Layer 2 of a small transformer language model trained on English Wikipedia (10 layers, counted from 0, width 128).
A neuron's activation on a vector x is SiLU(gate . x) times (in . x), where the dot is the dot product.
The model reads these tokens: " formal" " proposal" " for" " a" " Social" " Medicine" " Research" " Unit" " to"

The vector x that enters this layer's MLP at each token. A number n stands for n times 0.023.
0 " formal": 74 0 -5 1 14 1 -8 -18 25 -11 -35 3 -31 3 -16 4 0 24 50 -24 -18 -9 -9 19 16 25 50 0 11 22 5 45 10 3 -28 -7 45 -42 -36 2 -59 28 9 -31 13 -26 24 9 -7 -5 -44 -18 -20 42 -47 42 -44 -6 16 -61 46 -33 -6 -13 12 -6 -4 -10 37 20 39 55 -57 16 5 35 -13 -11 -67 -12 4 -1 48 31 32 -18 18 17 44 23 21 -25 -25 12 22 -16 -13 58 -26 -33 51 -35 68 23 33 -55 -24 -32 34 -1 -15 21 3 -41 -4 -42 2 5 -8 3 63 -13 -29 25 4 21 -17 -17
1 " proposal": 10 -7 -22 57 -11 -17 18 -12 21 3 19 43 -21 -4 -5 32 24 -23 59 27 -39 31 -30 23 4 43 19 37 50 3 11 15 1 71 -33 9 21 23 -7 -2 -67 30 -22 -67 39 -2 17 4 27 14 -38 -5 -53 15 4 64 9 -11 1 -6 30 -6 5 -20 23 -25 7 8 29 8 12 39 -72 38 -10 2 -2 -24 -39 -1 32 43 33 27 -3 9 34 43 60 49 41 3 -44 8 -44 -7 24 62 -44 -16 21 -31 17 -7 3 -40 1 -10 27 25 16 21 15 43 -3 -25 20 10 -30 35 6 17 -33 -25 13 -9 -29 -16
2 " for": -18 9 49 3 -20 25 29 7 -2 21 -4 32 5 9 13 19 -2 -16 39 41 3 1 -49 -22 15 53 11 -17 7 -13 -9 26 25 -5 -19 4 44 -20 -30 -10 -31 -13 -39 -41 -12 -38 11 27 13 -1 -37 -24 -10 -19 94 -9 -23 13 -1 -13 -33 9 -21 -7 8 7 3 -44 -30 4 20 27 29 -16 12 -13 18 21 14 -18 -33 26 37 42 44 7 -8 -13 24 -21 6 -38 19 -67 -37 -47 -6 -20 -39 -16 15 -44 4 37 1 -54 -12 -16 44 -17 -11 -19 54 -9 37 -21 5 -17 39 -45 -8 -6 -6 -7 5 14 17 5
3 " a": 7 2 2 -3 -19 -18 8 -55 -7 -12 -23 22 28 21 -31 17 -15 8 36 24 3 18 0 -4 4 24 -5 -52 19 -14 -20 31 -45 25 -2 9 -21 -12 30 12 39 6 14 -45 12 -7 -8 4 -7 -2 -76 -22 -30 0 10 -2 28 -14 -19 -10 10 -9 -32 7 -17 25 1 -57 38 20 -8 36 -49 -12 46 -16 27 2 -10 -11 25 -22 -14 39 34 22 -12 -20 -3 -14 -14 77 37 -53 26 -46 13 38 -8 2 -12 -15 -15 8 64 -26 -32 24 29 8 4 6 22 -11 17 -17 -33 -32 19 15 -14 -10 16 -13 -11 -15 34 -19
4 " Social": -11 16 41 -3 43 32 41 -12 51 -9 -46 58 -45 -35 1 -36 14 35 -21 21 -19 0 -74 3 13 -21 34 -7 -12 17 -14 -11 26 -22 -33 -7 14 -1 0 18 -34 -13 18 -12 -2 14 5 26 -44 -7 -31 10 58 9 -24 24 -36 -3 -13 -54 52 -21 11 15 5 -10 -19 -22 3 12 15 41 -16 -5 40 21 -35 16 -41 -29 -50 14 -19 24 33 0 49 64 4 27 40 -15 -24 -32 58 16 1 -15 7 -20 -1 26 68 23 -4 -35 39 -24 34 -16 12 20 0 -7 -34 -27 -29 33 55 -61 34 -75 43 -58 -5 32 -24 -7
5 " Medicine": -46 15 9 4 51 19 8 -2 2 -8 41 53 -14 -14 9 23 18 -41 2 37 -48 -18 -60 27 36 -1 -22 67 23 -6 -8 -4 -8 30 -28 -34 -13 7 32 -32 2 -4 -4 -9 12 15 2 -33 28 20 -26 12 15 -30 -2 37 35 -19 -27 -41 -12 -43 -42 -20 28 -27 -33 -6 30 0 -17 14 12 52 -9 -9 -35 14 -9 -34 -43 9 13 20 4 -22 53 68 25 40 0 0 -43 -11 -13 -5 -16 -11 12 9 24 -16 38 1 -29 -64 61 -8 51 3 21 13 -34 9 -52 8 -9 25 -5 -49 22 -17 -4 -75 -23 4 -17 29
6 " Research": -17 5 38 8 40 24 49 -1 11 -12 2 72 -16 -28 4 25 13 32 5 52 -32 -17 -4 33 1 -11 1 59 18 -13 -10 -12 7 -9 -32 -14 -24 -38 3 -17 1 19 33 -17 26 15 22 50 -24 -3 -27 14 14 -12 -4 32 16 -23 -22 -55 11 -31 -46 -11 34 -20 -41 -32 34 27 -1 35 30 34 7 13 -8 5 8 -8 -77 37 36 23 0 -14 37 61 44 10 45 -9 -61 -25 26 -15 -39 -39 27 -39 21 -9 -40 -2 -9 -51 7 -19 11 -26 23 10 -20 6 -48 22 -34 6 20 -32 -26 -24 -6 -72 0 2 -18 10
7 " Unit": 42 6 10 8 22 5 26 -26 33 -6 4 31 -10 3 68 49 41 10 6 60 -44 4 36 22 -22 9 0 30 0 7 -4 -42 9 -34 -53 -19 21 22 29 -56 2 7 -1 -45 35 -3 38 4 44 37 -33 20 -36 -40 1 19 23 -14 13 -35 40 -20 -24 -18 6 -41 23 12 9 38 -24 36 -16 -7 31 13 -69 27 -10 9 7 38 26 14 -14 -25 51 69 45 15 36 -23 -33 -11 -58 -5 -11 48 -5 -13 6 0 -19 -8 -48 -27 -15 25 -4 20 29 5 49 19 -48 -15 -24 43 -21 -39 -23 -14 18 -52 -20 -9 -18 24
8 " to": -27 -16 76 48 -34 -12 -21 -2 -23 24 34 -5 -4 21 -23 34 3 -31 -20 72 -5 -2 -43 8 31 3 -17 -31 -8 -2 -22 48 20 -15 12 31 39 33 -25 -20 -27 9 7 -22 -11 -20 -12 -11 -13 -45 -73 -19 -56 -20 55 3 -1 -2 -22 -15 -19 -7 -18 -3 30 8 -17 -19 -35 -22 -21 -13 -3 -7 10 -20 5 -10 19 -13 20 16 16 40 32 3 8 1 23 -35 -20 0 28 -10 -34 -6 20 64 -9 10 -8 -37 37 15 -22 -20 21 0 2 10 -15 29 16 6 36 -35 -5 -40 -1 -24 13 -36 -7 -42 -14 0 -26 11

Each question shows the input weights of one neuron of the MLP. A number n stands for n times 0.0057.

n225 gate: 7 2 -3 6 5 -52 1 18 12 17 -14 -50 27 -3 -30 10 -11 1 -10 -10 34 9 29 -7 -31 46 -22 -11 3 -27 13 7 22 -18 29 11 -2 -5 -16 -4 18 55 10 10 1 17 -8 -21 -26 33 12 26 -12 11 20 16 27 -7 -9 -2 -8 -3 29 29 10 15 -24 44 -24 -17 2 -17 1 33 1 8 21 -19 1 36 -21 -9 -8 -5 -6 4 -31 -36 -43 28 -9 14 -9 12 5 -6 -22 -36 -14 3 17 -4 14 -6 21 0 9 6 -20 19 -8 -22 -10 -21 52 8 -4 -19 4 10 -19 -10 -48 21 23 -1 15 -15
n225 in: 8 13 22 -9 -2 -43 -4 28 22 5 -36 -24 1 -21 -4 17 -12 6 -17 1 2 -16 -14 -2 18 19 -2 -6 5 7 16 23 20 -10 4 -11 -11 -28 -48 -12 8 25 4 13 8 -3 13 -17 3 39 -13 -8 6 0 1 5 -6 3 -21 5 -2 5 11 -26 -16 10 -5 6 0 9 13 24 -14 13 -8 10 5 25 7 -3 0 2 -12 3 1 -7 -29 -15 -2 35 9 13 -10 -1 15 -13 -27 -20 -6 10 2 9 23 4 32 -7 7 7 42 14 -3 -34 -2 1 19 -2 -28 6 18 11 -39 -8 4 4 3 17 -3 -9
On which token does it fire most, and how strongly? 8 " to", at about 0.14

n68 gate: -35 22 0 -35 2 -1 14 -27 42 9 0 -32 28 5 -13 8 -4 -1 -2 -19 3 -18 -3 -3 4 14 -20 -5 13 -15 -5 -3 6 28 21 8 -1 -5 13 -3 -16 18 -15 -30 23 8 37 -16 -35 0 4 -11 -5 -6 31 -13 23 13 29 -10 11 18 40 0 10 4 -17 27 -13 -6 -6 -14 -36 -5 -7 30 -23 15 20 -1 5 -3 -21 6 0 -3 -26 -17 -4 3 -36 -3 -22 52 -12 -13 24 -8 -16 -2 29 -30 12 16 21 5 -16 -21 -4 18 0 19 -26 -40 29 -3 16 -9 3 -37 -12 -34 -38 -6 19 22 -2 4
n68 in: 5 36 5 -14 15 5 -4 -7 3 15 -39 12 -14 23 18 11 13 3 -17 -15 -3 23 -7 -2 -4 -2 15 7 -2 -9 -6 -22 -22 9 -14 -9 0 -26 -10 -6 -11 -23 10 1 -8 22 1 30 29 13 1 5 4 -15 14 8 23 7 -8 -12 7 11 -26 40 14 10 4 -16 20 1 16 -11 8 -21 -5 8 -1 8 4 -14 -9 4 -14 2 12 22 -25 17 5 2 2 11 4 3 10 -7 14 -10 -8 -9 5 12 -2 2 -9 -17 -18 -19 -18 -24 5 -7 12 -30 1 7 17 3 36 19 -28 -3 9 -20 7 13 17 -13
On which token does it fire most? 2 " for"

n36 gate: -4 3 -3 -2 -18 1 19 6 -35 49 8 5 2 -18 -30 -8 5 -4 9 -22 12 36 8 -32 -19 -15 -22 -7 27 17 1 -1 -12 -16 -28 -16 -17 17 2 -16 -1 28 4 22 1 8 17 -7 -9 -13 3 33 -9 -9 18 0 -13 2 35 -9 -4 -26 25 10 16 -12 1 17 2 -18 -9 -24 -23 6 1 28 23 -5 15 32 4 -1 3 6 14 13 8 -22 3 -26 19 0 14 -26 20 -6 24 -16 -34 -1 -18 -8 -17 1 -11 17 40 -16 -8 -2 -22 27 -20 -12 16 18 1 -23 21 -28 -29 -11 14 10 24 -20 4 -24
n36 in: -15 -17 -12 10 3 9 -5 9 -5 -20 -4 19 -8 -7 29 2 3 14 -8 12 -1 -4 -6 40 19 1 1 22 -10 -2 33 12 9 -23 29 -17 6 1 12 -15 12 9 -7 -7 8 23 6 1 6 10 17 -34 1 -21 -21 3 -16 -8 -12 4 -14 -10 -16 -4 -9 0 10 -9 -9 6 20 -10 19 -22 -17 19 -4 20 -13 -6 -1 -8 -15 -18 -16 -7 4 5 -6 25 -13 -7 -12 -7 -14 5 0 -16 32 1 -6 12 -11 -21 3 -12 -18 -3 -7 17 -3 -11 18 -12 3 25 10 20 14 -1 -11 23 -1 -26 9 -9 6 9
On which token does it fire most, and how strongly? 0 " formal", at about 0.29

n253 gate: -19 -22 -4 32 -22 2 22 5 16 34 6 -33 20 40 -3 20 -15 -22 17 19 -8 -24 -13 -15 20 15 -31 29 -14 -22 9 -29 1 8 27 -18 18 -5 -18 17 37 -3 -12 -1 -19 21 -12 -6 10 -6 26 -20 18 -18 20 -13 -5 -10 18 -5 13 37 -7 -1 18 40 0 42 7 -11 0 -6 12 20 6 -10 32 12 2 22 -34 45 -21 9 -12 -10 8 -8 -16 52 -18 -3 10 1 15 -6 6 9 11 -1 6 -1 49 -7 -14 24 4 6 15 20 -12 -29 -1 7 1 30 9 -12 21 -30 -17 -10 9 -7 35 0 -16 -4
n253 in: -8 -10 -4 24 -33 -29 -20 -6 9 6 -17 14 9 10 19 -3 -17 9 11 11 -11 35 12 -18 21 -11 -22 1 22 14 40 21 -7 -21 -16 1 -5 15 -9 21 14 12 3 -4 6 -7 16 8 30 -9 4 -14 5 -21 -13 3 -1 -8 10 7 6 0 -30 -25 5 9 -10 -9 3 -14 10 5 -6 -4 43 -44 15 0 -11 27 8 -6 11 -13 -4 4 -1 14 -2 17 -2 4 -13 1 15 -8 -23 10 18 16 2 6 -8 2 -24 8 -10 19 -4 8 -14 -20 -14 29 -2 21 -9 6 6 5 -5 9 -29 -18 -10 30 0 -21
On which token does it fire most, and how strongly? 4 " Social", at about 0.17

n131 gate: 10 4 -7 -2 0 -21 -6 -30 -12 29 8 -21 5 4 -18 15 -45 6 20 6 41 18 23 -35 -1 4 -6 -18 -34 5 -31 7 -17 39 -2 12 22 -14 -10 22 17 -6 -1 -3 -10 -4 -15 -3 13 -12 19 -8 29 -2 -14 -32 27 -3 -14 20 5 28 13 14 2 8 5 10 1 -28 -2 -8 -8 2 -7 -63 1 24 21 11 13 24 -55 -1 -1 13 -53 0 -3 16 -15 -2 17 -8 23 -2 -7 20 -7 2 -9 -23 35 -4 9 33 -6 -11 8 -7 4 -8 16 -22 25 20 1 -1 15 -2 -9 23 -28 -13 26 -17 8 -2
n131 in: -31 16 17 -38 2 -2 -13 10 28 20 -2 -21 6 44 9 7 12 -27 -5 12 6 -19 -4 3 6 19 -6 -20 -14 -14 -3 -15 22 2 1 -5 31 -31 -8 -24 11 -4 14 26 -18 7 0 8 -15 0 -13 5 13 7 -10 -6 -9 22 18 8 -16 6 0 7 -16 14 27 -5 -2 24 29 19 -9 -4 3 -4 13 15 0 -23 -11 3 -17 19 -13 3 -42 -8 4 -3 3 -1 13 15 0 11 -8 -8 21 -15 9 22 3 -16 -4 -12 -34 -48 0 -3 -4 19 6 2 -16 8 -30 -4 -9 7 2 -16 7 2 22 -17 -15 -44
On which three tokens does it fire most, strongest first? 1 " proposal", 5 " Medicine", 7 " Unit"

n2 gate: 29 4 26 14 2 -8 -5 -15 17 -7 21 6 6 -2 -21 -1 -14 -1 -8 -32 -10 -8 16 0 -5 3 -5 -1 25 20 -33 35 -9 -36 -3 26 -5 24 5 11 -19 6 17 7 -10 4 1 -19 -18 28 2 -21 -26 -20 22 23 -7 14 11 -22 -1 -35 -25 11 11 17 -31 19 -14 21 -11 -21 21 8 44 43 2 4 34 24 -4 -3 1 10 11 4 -10 -8 18 11 27 -12 -17 -3 34 -8 -11 -23 -3 14 -11 -24 -3 -1 1 -19 28 -6 -33 -17 3 4 -10 -36 14 35 10 -34 -2 -3 -6 23 -24 24 -3 16 -3 -14
n2 in: -15 1 10 -21 -2 19 4 31 20 38 -14 15 -26 1 -10 19 11 5 15 18 7 7 -38 -28 -2 18 10 13 14 3 7 10 22 10 -48 -47 -10 -1 -48 -26 17 -10 -16 -5 2 22 8 2 16 2 8 6 -13 10 0 2 -19 -21 28 -2 9 2 4 16 -5 -15 18 4 -3 -1 24 8 -12 46 -13 3 -11 17 -4 0 4 -1 -4 9 17 48 15 -7 -13 -15 -17 -12 -3 -61 -16 -25 10 -11 23 11 -26 -13 -2 6 20 -5 -16 -24 2 -7 -23 -7 -15 -3 11 -3 1 -7 -7 -11 1 5 20 32 19 -27 -17 -10
On which token does it fire most? 0 " formal"

n181 gate: -2 19 1 7 -23 -11 -6 2 -24 -2 16 -17 10 11 -4 18 -10 -17 30 13 -7 27 -2 -10 -18 23 -1 22 1 -4 -32 -20 -12 -13 14 6 44 -10 1 25 11 51 -9 -24 6 -21 34 8 2 -1 7 -36 19 10 19 -1 12 4 18 2 11 9 12 4 29 17 -5 18 24 1 -13 1 -24 28 8 11 19 8 6 12 -21 33 -7 5 2 -4 -31 6 -40 31 -11 6 -33 1 5 -21 -12 -27 -6 -3 20 -5 -18 3 0 -2 -22 6 -21 21 0 -12 -17 -10 12 -28 -2 -2 36 -16 -25 14 -42 -3 39 -12 22 10
n181 in: 13 -11 9 -15 -11 -5 -3 20 -9 8 -6 -6 -10 24 -5 5 -14 19 25 42 4 -8 2 -18 22 7 -2 20 7 16 18 -5 -11 22 -10 -34 18 -3 -12 -6 -8 0 -8 -10 11 -11 3 12 12 -36 12 6 2 -9 14 -7 9 -13 30 13 21 25 -10 -1 4 -8 -24 14 19 4 11 13 -8 47 -12 -27 3 0 17 11 -20 8 11 4 4 -18 -9 -2 -19 -12 38 -21 -1 1 -13 -3 -3 -29 -10 -5 19 2 16 -15 -20 -5 24 6 12 3 -1 -11 24 29 -1 2 7 11 -8 -17 14 -10 2 -12 -2 -3 -1 -9
On which three tokens does it fire most, strongest first? 2 " for", 1 " proposal", 6 " Research"

n146 gate: 9 -2 -1 27 14 -12 18 4 -19 -20 4 -10 -1 26 -34 35 30 -40 -13 1 -15 -11 6 7 -17 6 18 -5 3 -7 -23 8 -7 0 7 1 9 -34 -19 -45 9 17 4 -19 -16 0 -46 16 -43 7 15 10 -29 18 35 15 21 -14 35 -21 -6 13 1 0 -7 8 10 30 0 3 -11 -20 -12 4 -20 3 -19 -11 -7 10 -12 27 27 4 -20 -8 -10 5 -11 9 37 -10 -21 26 21 -3 -22 2 -29 -16 17 11 -19 3 -19 -21 5 -19 2 -4 -2 -5 -13 -22 9 0 -3 -17 13 -12 -25 -2 19 9 24 12 10 -4
n146 in: -26 -29 -3 -9 -2 -14 6 -30 6 -2 -16 -12 14 -9 -5 8 -5 -20 -2 10 -9 10 -1 -41 27 31 -2 12 8 -7 13 -27 -25 20 16 -8 4 -9 19 -13 44 -3 -24 -13 8 0 23 -10 33 18 -4 -4 -1 -36 -15 0 22 -11 8 -8 12 6 14 -31 31 26 -6 15 4 -18 -2 9 -7 -24 -14 23 -2 27 -17 17 2 11 -25 7 -24 24 0 -7 9 13 10 7 -36 19 -6 -13 9 -13 10 8 -9 -16 -3 15 -16 20 -16 16 -15 26 -9 8 8 -11 -5 13 11 10 16 -9 -5 -9 -34 26 36 26 -6 19
On which token does it fire most, and how strongly? 1 " proposal", at about 0.4

n0 gate: -40 -19 1 -8 23 -27 13 8 24 4 19 -13 4 11 -1 19 -30 8 5 -47 -13 -1 10 -13 -10 -4 11 21 -23 -11 1 -10 -21 -10 20 1 23 -14 6 3 0 -22 -13 2 -19 2 3 -34 -22 29 17 -10 19 33 -29 6 -26 4 -23 28 -21 20 -2 37 13 3 9 18 15 8 9 -27 3 -11 8 3 -10 1 4 -6 -27 18 -52 -10 37 26 -14 8 -19 19 -10 1 -16 -12 -17 -13 -1 7 14 26 8 -1 6 5 40 5 -6 -17 6 1 15 -17 -8 16 17 -28 32 -1 8 39 14 29 -14 -4 28 27 -20 3
n0 in: 19 19 12 24 -1 14 -25 -2 3 19 14 -22 24 -9 -47 -9 10 -5 15 30 15 15 -40 -3 -5 -17 22 -15 18 16 -22 -4 -16 37 -5 -37 14 -7 7 -11 22 -13 17 -30 -8 0 -23 38 22 -15 -12 3 -5 -22 6 -19 20 3 3 8 1 8 22 -6 -13 24 -2 1 -22 -2 -17 12 -20 -16 9 11 -5 -7 -14 -16 16 13 2 21 14 -18 29 -20 -9 -31 -42 15 14 22 43 -11 8 -12 -34 -9 24 -38 13 5 0 13 -14 22 -9 25 -10 33 -14 -24 0 14 -22 17 2 -13 11 -2 2 28 0 10 -1 -18
On which three tokens does it fire most, strongest first? 6 " Research", 7 " Unit", 5 " Medicine"

n45 gate: -11 12 0 15 -8 -4 -35 9 3 2 -20 -23 5 -2 1 14 -21 -12 3 -27 14 32 7 -9 -7 -14 -5 -32 5 -3 -4 -1 18 18 21 4 -1 -23 -17 -19 -6 1 -31 -25 3 -10 6 -7 -24 26 3 -9 -5 6 13 11 2 0 -31 2 9 -15 6 15 13 35 31 3 -49 -18 -13 -24 18 -28 -22 23 -33 24 11 -16 10 -4 7 6 40 -28 -18 -25 -3 16 -3 7 -6 -7 -12 -22 16 -2 -5 -9 -10 -8 23 10 19 -5 9 28 5 33 6 10 -7 -30 18 21 37 -16 36 22 16 -8 -2 1 -11 6 2 11
n45 in: 1 3 -4 -24 3 -1 8 -10 -15 -13 20 -8 15 20 -30 -21 11 11 26 4 -14 -4 -13 -23 -58 12 -2 -3 16 12 -21 -6 -44 22 3 27 1 -14 0 -3 -9 17 18 -5 0 -4 -12 17 17 1 1 2 -19 -11 -19 15 16 0 17 5 8 12 29 -12 -28 -1 -19 8 7 -2 -15 9 8 10 3 -28 5 -6 -13 1 -22 -14 -12 1 19 -4 8 11 7 -7 0 6 22 5 32 -15 -13 -14 2 -11 -4 12 -10 10 -20 -11 29 10 -15 -7 5 -17 10 21 -8 -11 -22 11 -22 13 -20 34 -4 -10 -32 9 5 0
On which two tokens does it fire most, strongest first? 3 " a", 4 " Social"